Layer 7 of a small transformer language model trained on English Wikipedia (14 layers, counted from 0, width 64).
A neuron adds its activation times its output weights to the MLP's output. To switch it off is to set its activation to zero at one token and run the rest of the model.
A neuron's activation on a vector x is SiLU(gate . x) times (in . x), where the dot is the dot product.

Input weights of the MLP neurons that the questions are about. A number n stands for (n - 500) times 0.0017.
n8 gate: 404,507,387,416,363,670,707,348,539,937,585,470,514,369,563,628,396,487,443,747,436,505,588,744,327,461,374,664,565,448,404,663,525,684,830,388,431,391,523,384,433,612,451,680,715,502,162,567,511,371,542,346,475,473,482,237,547,301,617,526,531,528,468,558
n32 gate: 534,524,479,441,704,457,423,495,472,369,480,122,487,465,669,620,604,468,430,405,668,204,575,713,564,424,462,675,408,500,670,669,673,388,562,591,458,569,469,498,545,588,482,414,438,546,473,385,571,422,375,353,440,327,612,458,656,398,411,627,355,520,595,455
n36 gate: 347,576,480,545,145,503,472,526,589,488,503,495,407,673,663,682,346,614,532,509,392,367,674,527,400,459,534,367,468,492,434,447,437,462,602,644,552,653,601,534,537,557,480,625,522,526,491,390,449,402,465,341,366,468,322,644,760,489,662,668,698,466,432,511
n59 gate: 532,169,504,668,397,429,351,235,603,598,730,409,386,526,534,360,449,718,567,414,529,216,513,651,227,593,696,339,640,425,552,421,288,418,587,459,638,446,605,672,616,598,619,572,457,474,425,647,422,471,561,495,423,709,476,518,476,401,434,546,317,542,440,567
n83 gate: 356,253,530,425,471,339,367,537,486,551,640,577,303,620,353,421,677,515,512,523,403,412,267,652,391,366,440,537,473,439,738,581,704,590,449,557,730,475,394,231,545,403,626,499,679,424,532,587,471,640,710,641,360,700,524,610,324,222,435,540,598,449,407,525
n92 gate: 339,400,423,314,508,477,345,588,471,721,370,656,530,524,631,718,487,445,125,464,589,574,446,489,570,512,412,698,415,571,576,827,734,388,512,534,430,484,468,428,570,623,326,460,486,330,280,606,536,586,545,705,526,318,338,604,516,640,654,193,673,433,710,494
n95 gate: 427,471,297,753,594,366,275,495,542,567,545,232,607,547,561,485,617,564,376,334,767,553,622,389,259,527,588,556,370,581,475,416,532,604,490,587,560,523,336,396,413,580,447,536,647,404,564,642,486,418,582,603,585,635,385,627,612,424,374,594,479,309,484,562
n122 gate: 292,534,398,628,498,536,595,493,426,627,616,328,453,576,518,457,549,332,321,400,683,512,311,670,620,646,323,582,338,491,392,529,596,439,267,788,463,597,328,407,534,413,574,302,690,441,661,604,412,580,735,509,482,543,216,558,574,615,392,682,459,407,482,518
n158 gate: 433,626,527,33,336,412,413,529,343,485,655,469,347,591,414,618,528,559,426,694,404,365,340,371,269,480,415,641,377,496,637,591,663,365,574,551,517,633,792,552,381,755,439,320,726,581,601,537,226,638,432,472,549,634,454,507,595,361,587,431,596,371,594,535
n177 gate: 651,367,554,484,575,549,250,495,515,483,617,439,467,379,431,418,433,534,302,475,771,410,524,682,449,761,400,569,684,688,734,422,509,430,497,293,352,534,429,342,562,642,412,535,533,566,338,605,491,659,569,640,646,453,508,440,583,416,386,543,590,376,382,502
n187 gate: 472,665,354,480,398,264,560,532,376,556,750,603,574,387,704,375,451,761,339,581,371,531,733,340,469,556,537,361,625,596,298,599,348,360,835,312,661,396,418,555,442,650,268,511,678,526,665,532,450,367,470,292,257,678,454,461,496,624,354,562,679,323,713,520
n8 in: 433,616,727,467,607,272,339,393,497,401,531,308,536,620,314,422,605,558,352,340,441,529,289,421,355,464,553,481,431,602,651,628,728,316,408,551,416,534,504,342,651,576,539,512,492,454,733,524,482,597,586,589,574,463,471,615,471,615,521,585,583,447,663,481
n32 in: 660,596,686,489,623,465,520,626,553,378,442,466,223,334,695,560,428,699,535,424,538,409,635,578,290,329,615,493,436,613,461,469,544,377,531,502,449,584,567,451,535,402,608,424,538,699,564,245,449,479,463,474,715,368,462,520,528,394,636,531,339,416,548,619
n36 in: 525,412,546,506,451,367,488,460,463,543,579,428,443,612,634,622,362,383,537,459,456,436,661,457,676,434,420,598,423,555,375,578,757,426,410,407,542,529,561,196,348,328,528,529,648,426,656,630,615,510,361,641,524,453,443,633,393,384,361,475,650,514,641,635
n59 in: 488,631,353,466,601,404,528,540,409,458,441,691,572,507,638,460,529,561,517,501,671,682,609,518,497,552,344,677,407,349,437,378,463,356,187,497,708,605,388,513,528,582,600,568,473,575,501,510,387,608,415,566,385,611,294,476,450,394,492,560,576,353,635,477
n83 in: 718,670,376,381,553,634,307,536,585,518,737,487,657,540,589,532,520,509,515,669,613,551,576,388,334,688,416,531,484,604,467,472,468,380,410,509,284,570,444,689,433,324,514,391,588,607,572,283,355,369,358,539,597,421,505,390,496,564,648,406,444,317,672,549
n92 in: 468,489,381,601,338,605,691,340,550,503,572,480,531,443,536,540,572,652,451,419,356,532,663,558,448,247,311,574,674,316,565,518,533,594,440,648,314,667,577,367,250,365,511,351,453,313,607,465,450,689,610,332,650,481,554,286,593,521,192,592,255,475,723,656
n95 in: 711,552,553,509,475,448,464,603,443,440,641,548,423,479,463,392,523,512,382,370,421,538,533,573,566,626,427,604,542,562,484,430,585,540,365,602,398,342,420,551,506,511,614,507,488,514,442,531,218,305,527,611,542,222,559,552,458,748,468,333,496,471,421,493
n122 in: 315,497,421,551,409,575,488,302,498,368,365,502,654,483,553,418,525,539,671,714,420,600,549,512,470,378,594,625,601,370,556,363,679,625,699,558,537,404,627,567,263,405,315,509,398,478,415,552,617,457,663,416,350,526,511,422,529,498,640,420,371,566,324,487
n158 in: 557,510,465,472,472,619,629,405,521,650,415,705,522,452,451,575,488,554,346,510,684,595,443,406,266,584,475,500,699,392,393,540,350,461,499,641,335,710,455,487,790,498,562,430,556,367,477,216,519,684,565,340,446,600,358,613,464,721,273,534,505,395,669,638
n177 in: 585,413,839,571,503,580,294,528,508,673,470,496,312,394,323,437,551,524,460,488,505,443,518,557,722,515,406,667,626,420,486,445,489,596,466,293,387,676,407,498,550,479,478,429,464,465,432,453,465,663,621,425,613,471,511,402,446,598,428,428,339,584,435,442
n187 in: 449,539,439,512,464,446,637,507,661,553,274,593,298,579,650,661,377,293,422,322,567,527,312,577,675,561,592,566,420,507,749,638,495,432,286,575,394,405,527,416,441,650,576,479,600,469,555,693,355,700,602,443,635,437,481,355,457,506,389,506,340,541,418,352

Output weights of the MLP neurons that the questions are about. A number n stands for (n - 500) times 0.0013.
n8: 435,579,605,337,515,441,335,230,509,519,502,397,715,459,257,656,63,490,252,797,344,532,639,439,420,205,482,456,497,676,598,728,546,617,609,696,573,472,598,353,566,344,612,642,707,392,531,469,289,154,532,626,645,614,569,476,297,453,473,600,726,497,549,431
n32: 532,396,362,344,432,289,683,395,820,520,302,484,586,780,522,507,388,446,176,427,342,556,440,623,577,608,459,357,693,503,427,370,534,532,471,548,568,512,547,429,477,587,568,575,379,407,579,826,525,580,342,185,432,537,685,681,532,723,529,373,516,446,604,420
n36: 422,352,606,526,535,563,454,379,509,552,597,430,569,788,611,409,596,341,437,463,269,539,536,754,570,453,529,371,582,357,337,523,298,130,319,574,560,515,577,674,389,553,534,694,294,519,291,776,384,577,306,579,392,552,300,455,550,835,679,552,743,433,455,644
n59: 548,468,624,587,567,495,430,391,97,677,522,636,891,485,572,484,292,537,463,642,692,439,473,547,582,388,487,376,667,573,418,378,421,550,200,535,548,508,472,497,399,520,593,557,340,663,455,682,335,414,373,379,475,576,424,247,560,642,459,396,439,819,607,304
n83: 531,633,755,406,580,454,465,343,140,687,632,515,645,352,621,471,343,805,492,437,644,554,410,573,456,475,454,384,453,503,243,682,397,199,476,620,509,529,519,571,336,550,611,287,661,518,411,235,330,319,454,659,441,501,450,556,756,648,553,336,469,610,604,647
n92: 535,549,269,465,530,659,476,250,376,527,919,606,343,588,520,590,479,724,357,484,750,570,374,405,227,457,412,517,614,494,612,676,634,760,578,607,239,428,418,331,481,543,483,504,542,256,507,444,338,642,485,667,668,532,41,348,547,569,549,707,404,619,504,310
n95: 539,524,343,524,615,425,352,694,484,745,521,387,371,547,543,614,605,362,422,443,384,366,592,460,508,579,663,710,462,437,484,686,484,712,649,572,604,533,463,501,416,402,504,398,412,411,547,727,612,291,398,563,565,301,462,326,355,614,664,427,173,596,541,706
n122: 599,518,739,251,635,553,495,504,589,499,607,486,682,592,491,155,674,397,401,455,450,492,408,563,561,239,505,534,516,696,644,581,532,400,655,490,270,384,633,517,264,491,415,649,473,751,401,476,316,568,523,584,628,551,296,498,651,396,475,287,317,799,520,370
n158: 244,667,319,157,402,406,671,415,222,803,792,809,378,628,505,367,795,588,620,559,549,231,490,293,206,551,578,511,600,382,606,533,549,550,564,564,381,540,650,404,379,484,552,74,607,472,696,561,337,695,513,455,618,531,333,596,412,576,535,519,470,391,591,588
n177: 573,548,685,311,373,481,639,649,521,366,749,459,581,488,427,457,355,509,519,297,557,457,737,559,512,460,429,511,660,333,418,656,469,661,576,524,491,793,485,509,446,347,459,387,355,563,430,502,538,605,294,288,713,367,496,453,481,615,408,315,619,497,295,726
n187: 339,512,466,413,287,177,646,549,293,728,784,632,242,371,506,340,380,621,637,500,434,526,628,577,394,684,489,384,664,499,514,345,262,575,719,591,586,442,428,484,772,409,423,488,742,523,418,512,476,485,566,523,476,529,566,367,353,532,266,481,727,190,708,606

Each question names a token from some text and the token that comes next. It shows the vector x that enters the MLP there. A number n stands for (n - 500) times 0.0052.

Then comes g, the gradient of the next token's log-probability with respect to the MLP's output, scaled to length 1. A neuron's effect is roughly proportional to its activation times (output weights . g). A number n stands for (n - 500) times 0.001.

"lan", then "t"
x: 794,452,566,491,229,442,691,492,598,365,484,367,599,670,471,574,468,553,460,264,500,441,415,558,398,507,567,711,755,593,499,447,458,593,575,415,373,446,581,673,486,511,433,506,595,623,568,387,557,594,286,412,463,499,435,501,259,530,568,466,204,375,612,297
g: 484,490,592,453,602,452,356,613,422,510,481,373,234,609,467,209,592,522,359,537,459,336,526,648,444,500,582,472,642,500,489,389,562,602,749,445,495,379,454,790,468,475,539,341,659,472,666,631,379,401,372,898,461,298,495,506,691,632,530,466,432,316,449,601
Switching off which neuron hurts the next token most? n59

" October", then " 2009"
x: 637,612,573,531,403,627,426,629,585,222,503,593,718,554,453,709,519,667,545,658,401,445,383,330,605,535,544,539,495,627,358,417,657,470,184,296,544,574,486,547,362,407,838,468,389,623,426,483,349,534,425,446,663,493,510,531,478,562,519,527,195,487,498,164
g: 498,383,615,649,629,430,491,511,300,353,508,523,573,401,453,707,576,665,205,632,691,529,578,423,620,308,408,549,518,564,476,504,310,388,422,425,806,416,417,494,517,403,464,504,597,382,352,621,726,225,302,627,709,527,525,563,432,431,657,439,414,598,401,635
Which neuron, switched off, raises the next token's probability most? n83

"ja", then " Kr"
x: 531,518,526,506,377,798,661,351,627,459,405,533,410,385,384,393,460,479,422,494,448,567,509,666,723,521,490,551,663,518,565,419,346,467,579,487,508,516,390,522,386,350,646,415,398,538,481,270,615,420,423,616,458,581,514,488,526,485,664,427,518,419,696,385
g: 363,558,515,708,503,502,438,576,491,482,486,424,388,661,578,421,723,495,644,260,417,611,549,203,601,546,158,368,418,500,533,452,626,458,546,467,636,366,410,752,417,466,227,802,369,532,544,518,361,581,507,500,640,371,618,672,526,439,391,415,538,561,574,599
Switching off which neuron hurts the next token most? n8

"ea", then " was"
x: 870,672,550,593,378,569,568,499,582,307,416,448,526,538,321,587,494,434,355,569,196,508,361,522,604,500,493,448,597,612,442,753,441,549,734,415,535,343,640,553,511,361,652,535,665,387,530,296,454,482,370,384,541,462,498,550,551,509,487,459,524,375,563,250
g: 436,424,367,457,534,515,420,363,584,328,356,691,467,593,571,369,581,529,562,540,713,655,342,173,725,554,452,463,455,602,424,405,622,436,414,492,181,487,727,466,285,425,729,744,525,541,568,452,454,659,524,681,329,529,441,449,473,558,513,429,721,584,440,472
Switching off which neuron hurts the next token most? n95

" eight", then " winners"
x: 638,497,452,634,369,420,574,621,598,272,264,313,396,513,415,537,503,570,596,568,351,482,258,454,580,380,620,603,669,400,504,650,634,493,480,560,452,398,529,510,340,479,585,430,642,490,497,584,443,497,581,636,503,464,556,704,283,447,529,627,468,475,354,207
g: 581,253,499,661,559,532,507,564,470,690,409,670,322,489,744,237,681,633,420,502,471,681,425,450,694,352,459,521,318,515,741,516,491,625,402,275,533,597,426,395,205,524,459,627,518,468,397,436,731,708,530,573,437,574,349,405,571,486,561,456,386,393,412,485
Which two neurons, each switched off alone, lower its probability most, in order? n83, n8

" later", then " pursue"
x: 543,455,477,613,213,589,466,573,650,485,433,420,670,574,540,536,449,632,443,480,353,479,579,386,723,839,444,522,538,465,558,506,489,387,145,392,430,616,478,464,434,493,568,436,424,547,414,433,533,596,491,534,455,359,442,538,436,725,290,518,623,585,500,549
g: 315,535,716,381,519,449,427,319,533,449,529,376,548,616,422,663,501,645,496,688,498,576,428,550,246,504,732,423,386,444,493,438,374,242,595,331,617,535,555,766,450,526,347,463,425,681,441,648,596,513,372,630,506,353,432,442,496,543,556,259,784,372,676,628
Which neuron, switched off, raises the next token's probability most? n92

"Club", then " career"
x: 560,413,662,691,577,534,509,451,600,402,371,572,394,554,328,444,491,568,452,337,400,502,419,670,372,709,517,452,397,488,462,430,666,590,545,525,514,590,508,671,298,643,716,480,124,579,657,419,535,624,596,631,567,502,333,444,485,387,485,503,342,396,413,300
g: 803,327,502,491,515,390,532,320,443,355,622,558,453,591,500,656,496,500,708,248,752,369,510,431,489,554,488,510,630,466,527,494,253,430,447,641,634,749,510,352,635,405,594,555,390,369,324,726,590,585,610,627,371,370,433,452,534,540,335,415,575,315,362,641
Which two neurons, each switched off alone, lower its probability most, in order? n177, n36

"K", then " Atlanta"
x: 534,513,546,497,531,635,476,568,637,543,430,605,439,453,383,493,466,542,554,337,492,809,442,426,421,471,513,459,515,573,499,492,628,485,562,501,511,623,267,644,457,445,709,458,310,492,663,284,489,583,531,478,321,483,501,536,368,580,493,509,345,368,426,519
g: 459,492,498,645,333,595,354,389,484,583,539,574,456,505,624,497,843,704,703,383,424,297,429,468,539,468,525,516,426,422,632,494,565,272,454,414,594,414,575,647,575,333,519,570,549,323,368,571,443,655,577,486,712,465,527,177,654,258,661,509,358,304,535,634
Which neuron, switched off, raises the next token's probability most? n158

")", then "\n\n"
x: 634,610,611,583,414,551,473,505,531,663,377,418,548,458,764,506,546,525,589,745,573,573,405,422,355,529,502,480,672,401,535,204,682,451,389,484,437,350,581,580,347,477,400,509,310,426,694,491,647,243,481,478,389,372,391,174,646,670,531,424,649,509,327,493
g: 267,552,443,846,439,529,394,424,294,517,382,365,495,591,441,436,387,438,419,513,613,566,573,403,557,499,228,465,831,481,393,270,488,644,529,626,484,329,656,566,565,609,645,401,517,411,503,391,391,768,619,451,506,582,629,378,497,670,540,680,356,606,464,450
Switching off which neuron hurts the next token most? n122

" Sat", then "ya"
x: 617,477,254,593,355,273,524,831,572,481,580,560,744,529,350,381,480,427,619,558,121,532,577,318,525,522,597,350,481,635,597,616,380,437,522,558,412,569,339,447,526,421,393,459,518,668,565,314,701,519,553,540,462,453,437,635,594,491,474,416,403,538,453,357
g: 339,387,438,523,553,713,474,382,522,587,510,590,354,390,360,524,436,335,434,534,501,569,384,490,591,663,464,570,482,559,380,595,365,536,848,304,618,598,408,444,494,302,504,497,565,519,375,402,623,511,260,705,398,697,409,354,617,288,596,726,593,586,793,432
Which neuron, switched off, raises the next token's probability most? n187

"R", then "avi"
x: 618,514,472,550,827,662,532,557,536,520,427,652,545,281,419,452,427,607,499,298,383,843,424,473,252,516,598,458,469,545,345,654,344,473,650,516,462,405,453,463,702,420,566,512,431,688,477,333,465,670,510,486,588,419,446,537,313,631,482,481,583,493,338,473
g: 520,653,567,461,449,531,583,507,618,282,602,620,507,489,689,502,671,528,555,443,407,486,452,287,418,318,550,576,575,275,679,316,751,314,454,575,370,472,616,618,396,443,606,409,408,536,328,552,409,723,528,647,275,462,489,457,157,607,600,421,717,576,399,568
Which neuron, switched off, raises the next token's probability most? n158

"This", then " round"
x: 646,523,275,640,543,566,449,429,603,432,402,678,614,508,493,433,545,353,374,473,618,572,378,372,271,653,646,621,491,388,434,342,633,591,593,411,390,406,442,382,502,549,651,570,661,383,299,537,649,475,452,659,726,486,415,628,226,589,375,579,397,624,230,337
g: 322,610,583,626,510,385,629,777,612,450,468,281,336,401,338,491,514,546,512,699,423,512,677,430,558,672,451,259,444,723,577,579,655,489,250,682,763,559,418,356,319,211,520,519,473,454,458,553,569,588,602,504,421,443,374,588,431,508,423,441,369,529,483,657
Switching off which neuron hurts the next token most? n95

" coach", then "ed"
x: 537,352,579,495,606,616,453,458,558,411,363,300,444,612,742,367,523,756,517,178,565,415,580,537,572,529,520,455,545,471,484,584,489,522,273,520,467,618,748,685,342,535,578,541,272,947,546,469,345,591,534,606,512,618,429,478,444,478,388,575,371,352,410,294
g: 796,405,568,559,533,436,596,511,370,314,652,696,312,551,570,524,488,538,358,405,435,400,541,458,360,471,614,320,579,352,370,574,574,393,596,602,424,565,629,164,441,402,731,558,509,487,522,522,438,508,447,626,610,455,451,652,287,590,688,211,503,396,705,657
Switching off which neuron hurts the next token most? n32

" Mal", then "aya"
x: 737,632,439,557,336,586,656,521,590,430,498,618,554,277,422,428,510,403,621,546,238,505,210,659,523,509,442,618,459,441,535,351,645,503,707,547,469,475,491,590,514,543,648,400,570,540,507,279,516,458,395,628,289,478,492,535,443,406,633,669,511,322,389,410
g: 397,416,269,650,471,464,586,380,402,688,486,417,651,424,630,318,577,613,781,406,332,466,529,565,472,569,425,534,349,584,274,572,526,410,600,572,646,700,221,373,411,619,570,561,525,654,422,553,611,535,751,425,313,700,564,611,302,453,393,538,469,346,379,547
Switching off which neuron hurts the next token most? n8

" feature", then " film"
x: 688,472,283,660,581,538,538,507,652,435,271,555,545,669,562,561,472,502,359,489,639,466,545,398,586,616,374,458,621,485,363,555,572,473,510,489,379,519,576,614,317,452,492,494,499,302,536,568,466,400,438,561,495,476,402,592,320,558,340,541,387,504,608,518
g: 663,642,660,663,531,563,413,483,625,551,585,529,457,686,417,713,597,460,662,403,272,386,614,544,516,593,298,559,439,253,510,601,373,478,468,562,389,455,549,682,636,304,501,557,603,610,446,436,455,516,351,435,397,390,371,356,418,650,548,530,409,68,701,466
Which neuron, switched off, raises the next token's probability most? n36

")", then "\n"
x: 728,580,664,555,552,553,469,747,523,624,438,463,504,399,594,501,534,464,614,678,684,614,338,342,357,539,493,531,718,520,549,271,530,418,347,410,494,491,660,549,267,509,500,518,337,599,616,501,623,379,395,457,281,421,338,120,584,699,518,411,475,609,244,514
g: 411,347,548,764,340,526,484,349,310,635,542,457,528,436,566,466,468,616,573,530,402,513,745,525,280,399,350,359,726,288,617,427,417,420,531,659,450,358,479,507,497,565,654,610,407,185,598,428,527,737,474,495,511,724,620,394,577,728,528,649,351,528,431,434
Switching off which neuron hurts the next token most? n122

" to", then " the"
x: 122,575,533,460,391,535,475,535,619,587,431,442,662,454,539,456,497,452,563,677,553,554,539,441,368,558,543,215,604,307,451,280,397,356,436,556,541,535,448,491,270,512,556,439,461,473,544,584,663,485,393,604,559,516,723,367,483,548,384,588,688,276,463,560
g: 541,432,572,544,627,482,498,567,634,490,311,635,496,416,510,345,490,499,650,662,498,193,504,553,528,587,535,242,700,665,448,686,645,680,515,601,425,328,349,510,376,417,544,683,425,382,510,437,577,242,492,527,651,623,581,141,602,522,349,607,328,450,413,527
Which neuron, switched off, raises the next token's probability most? n95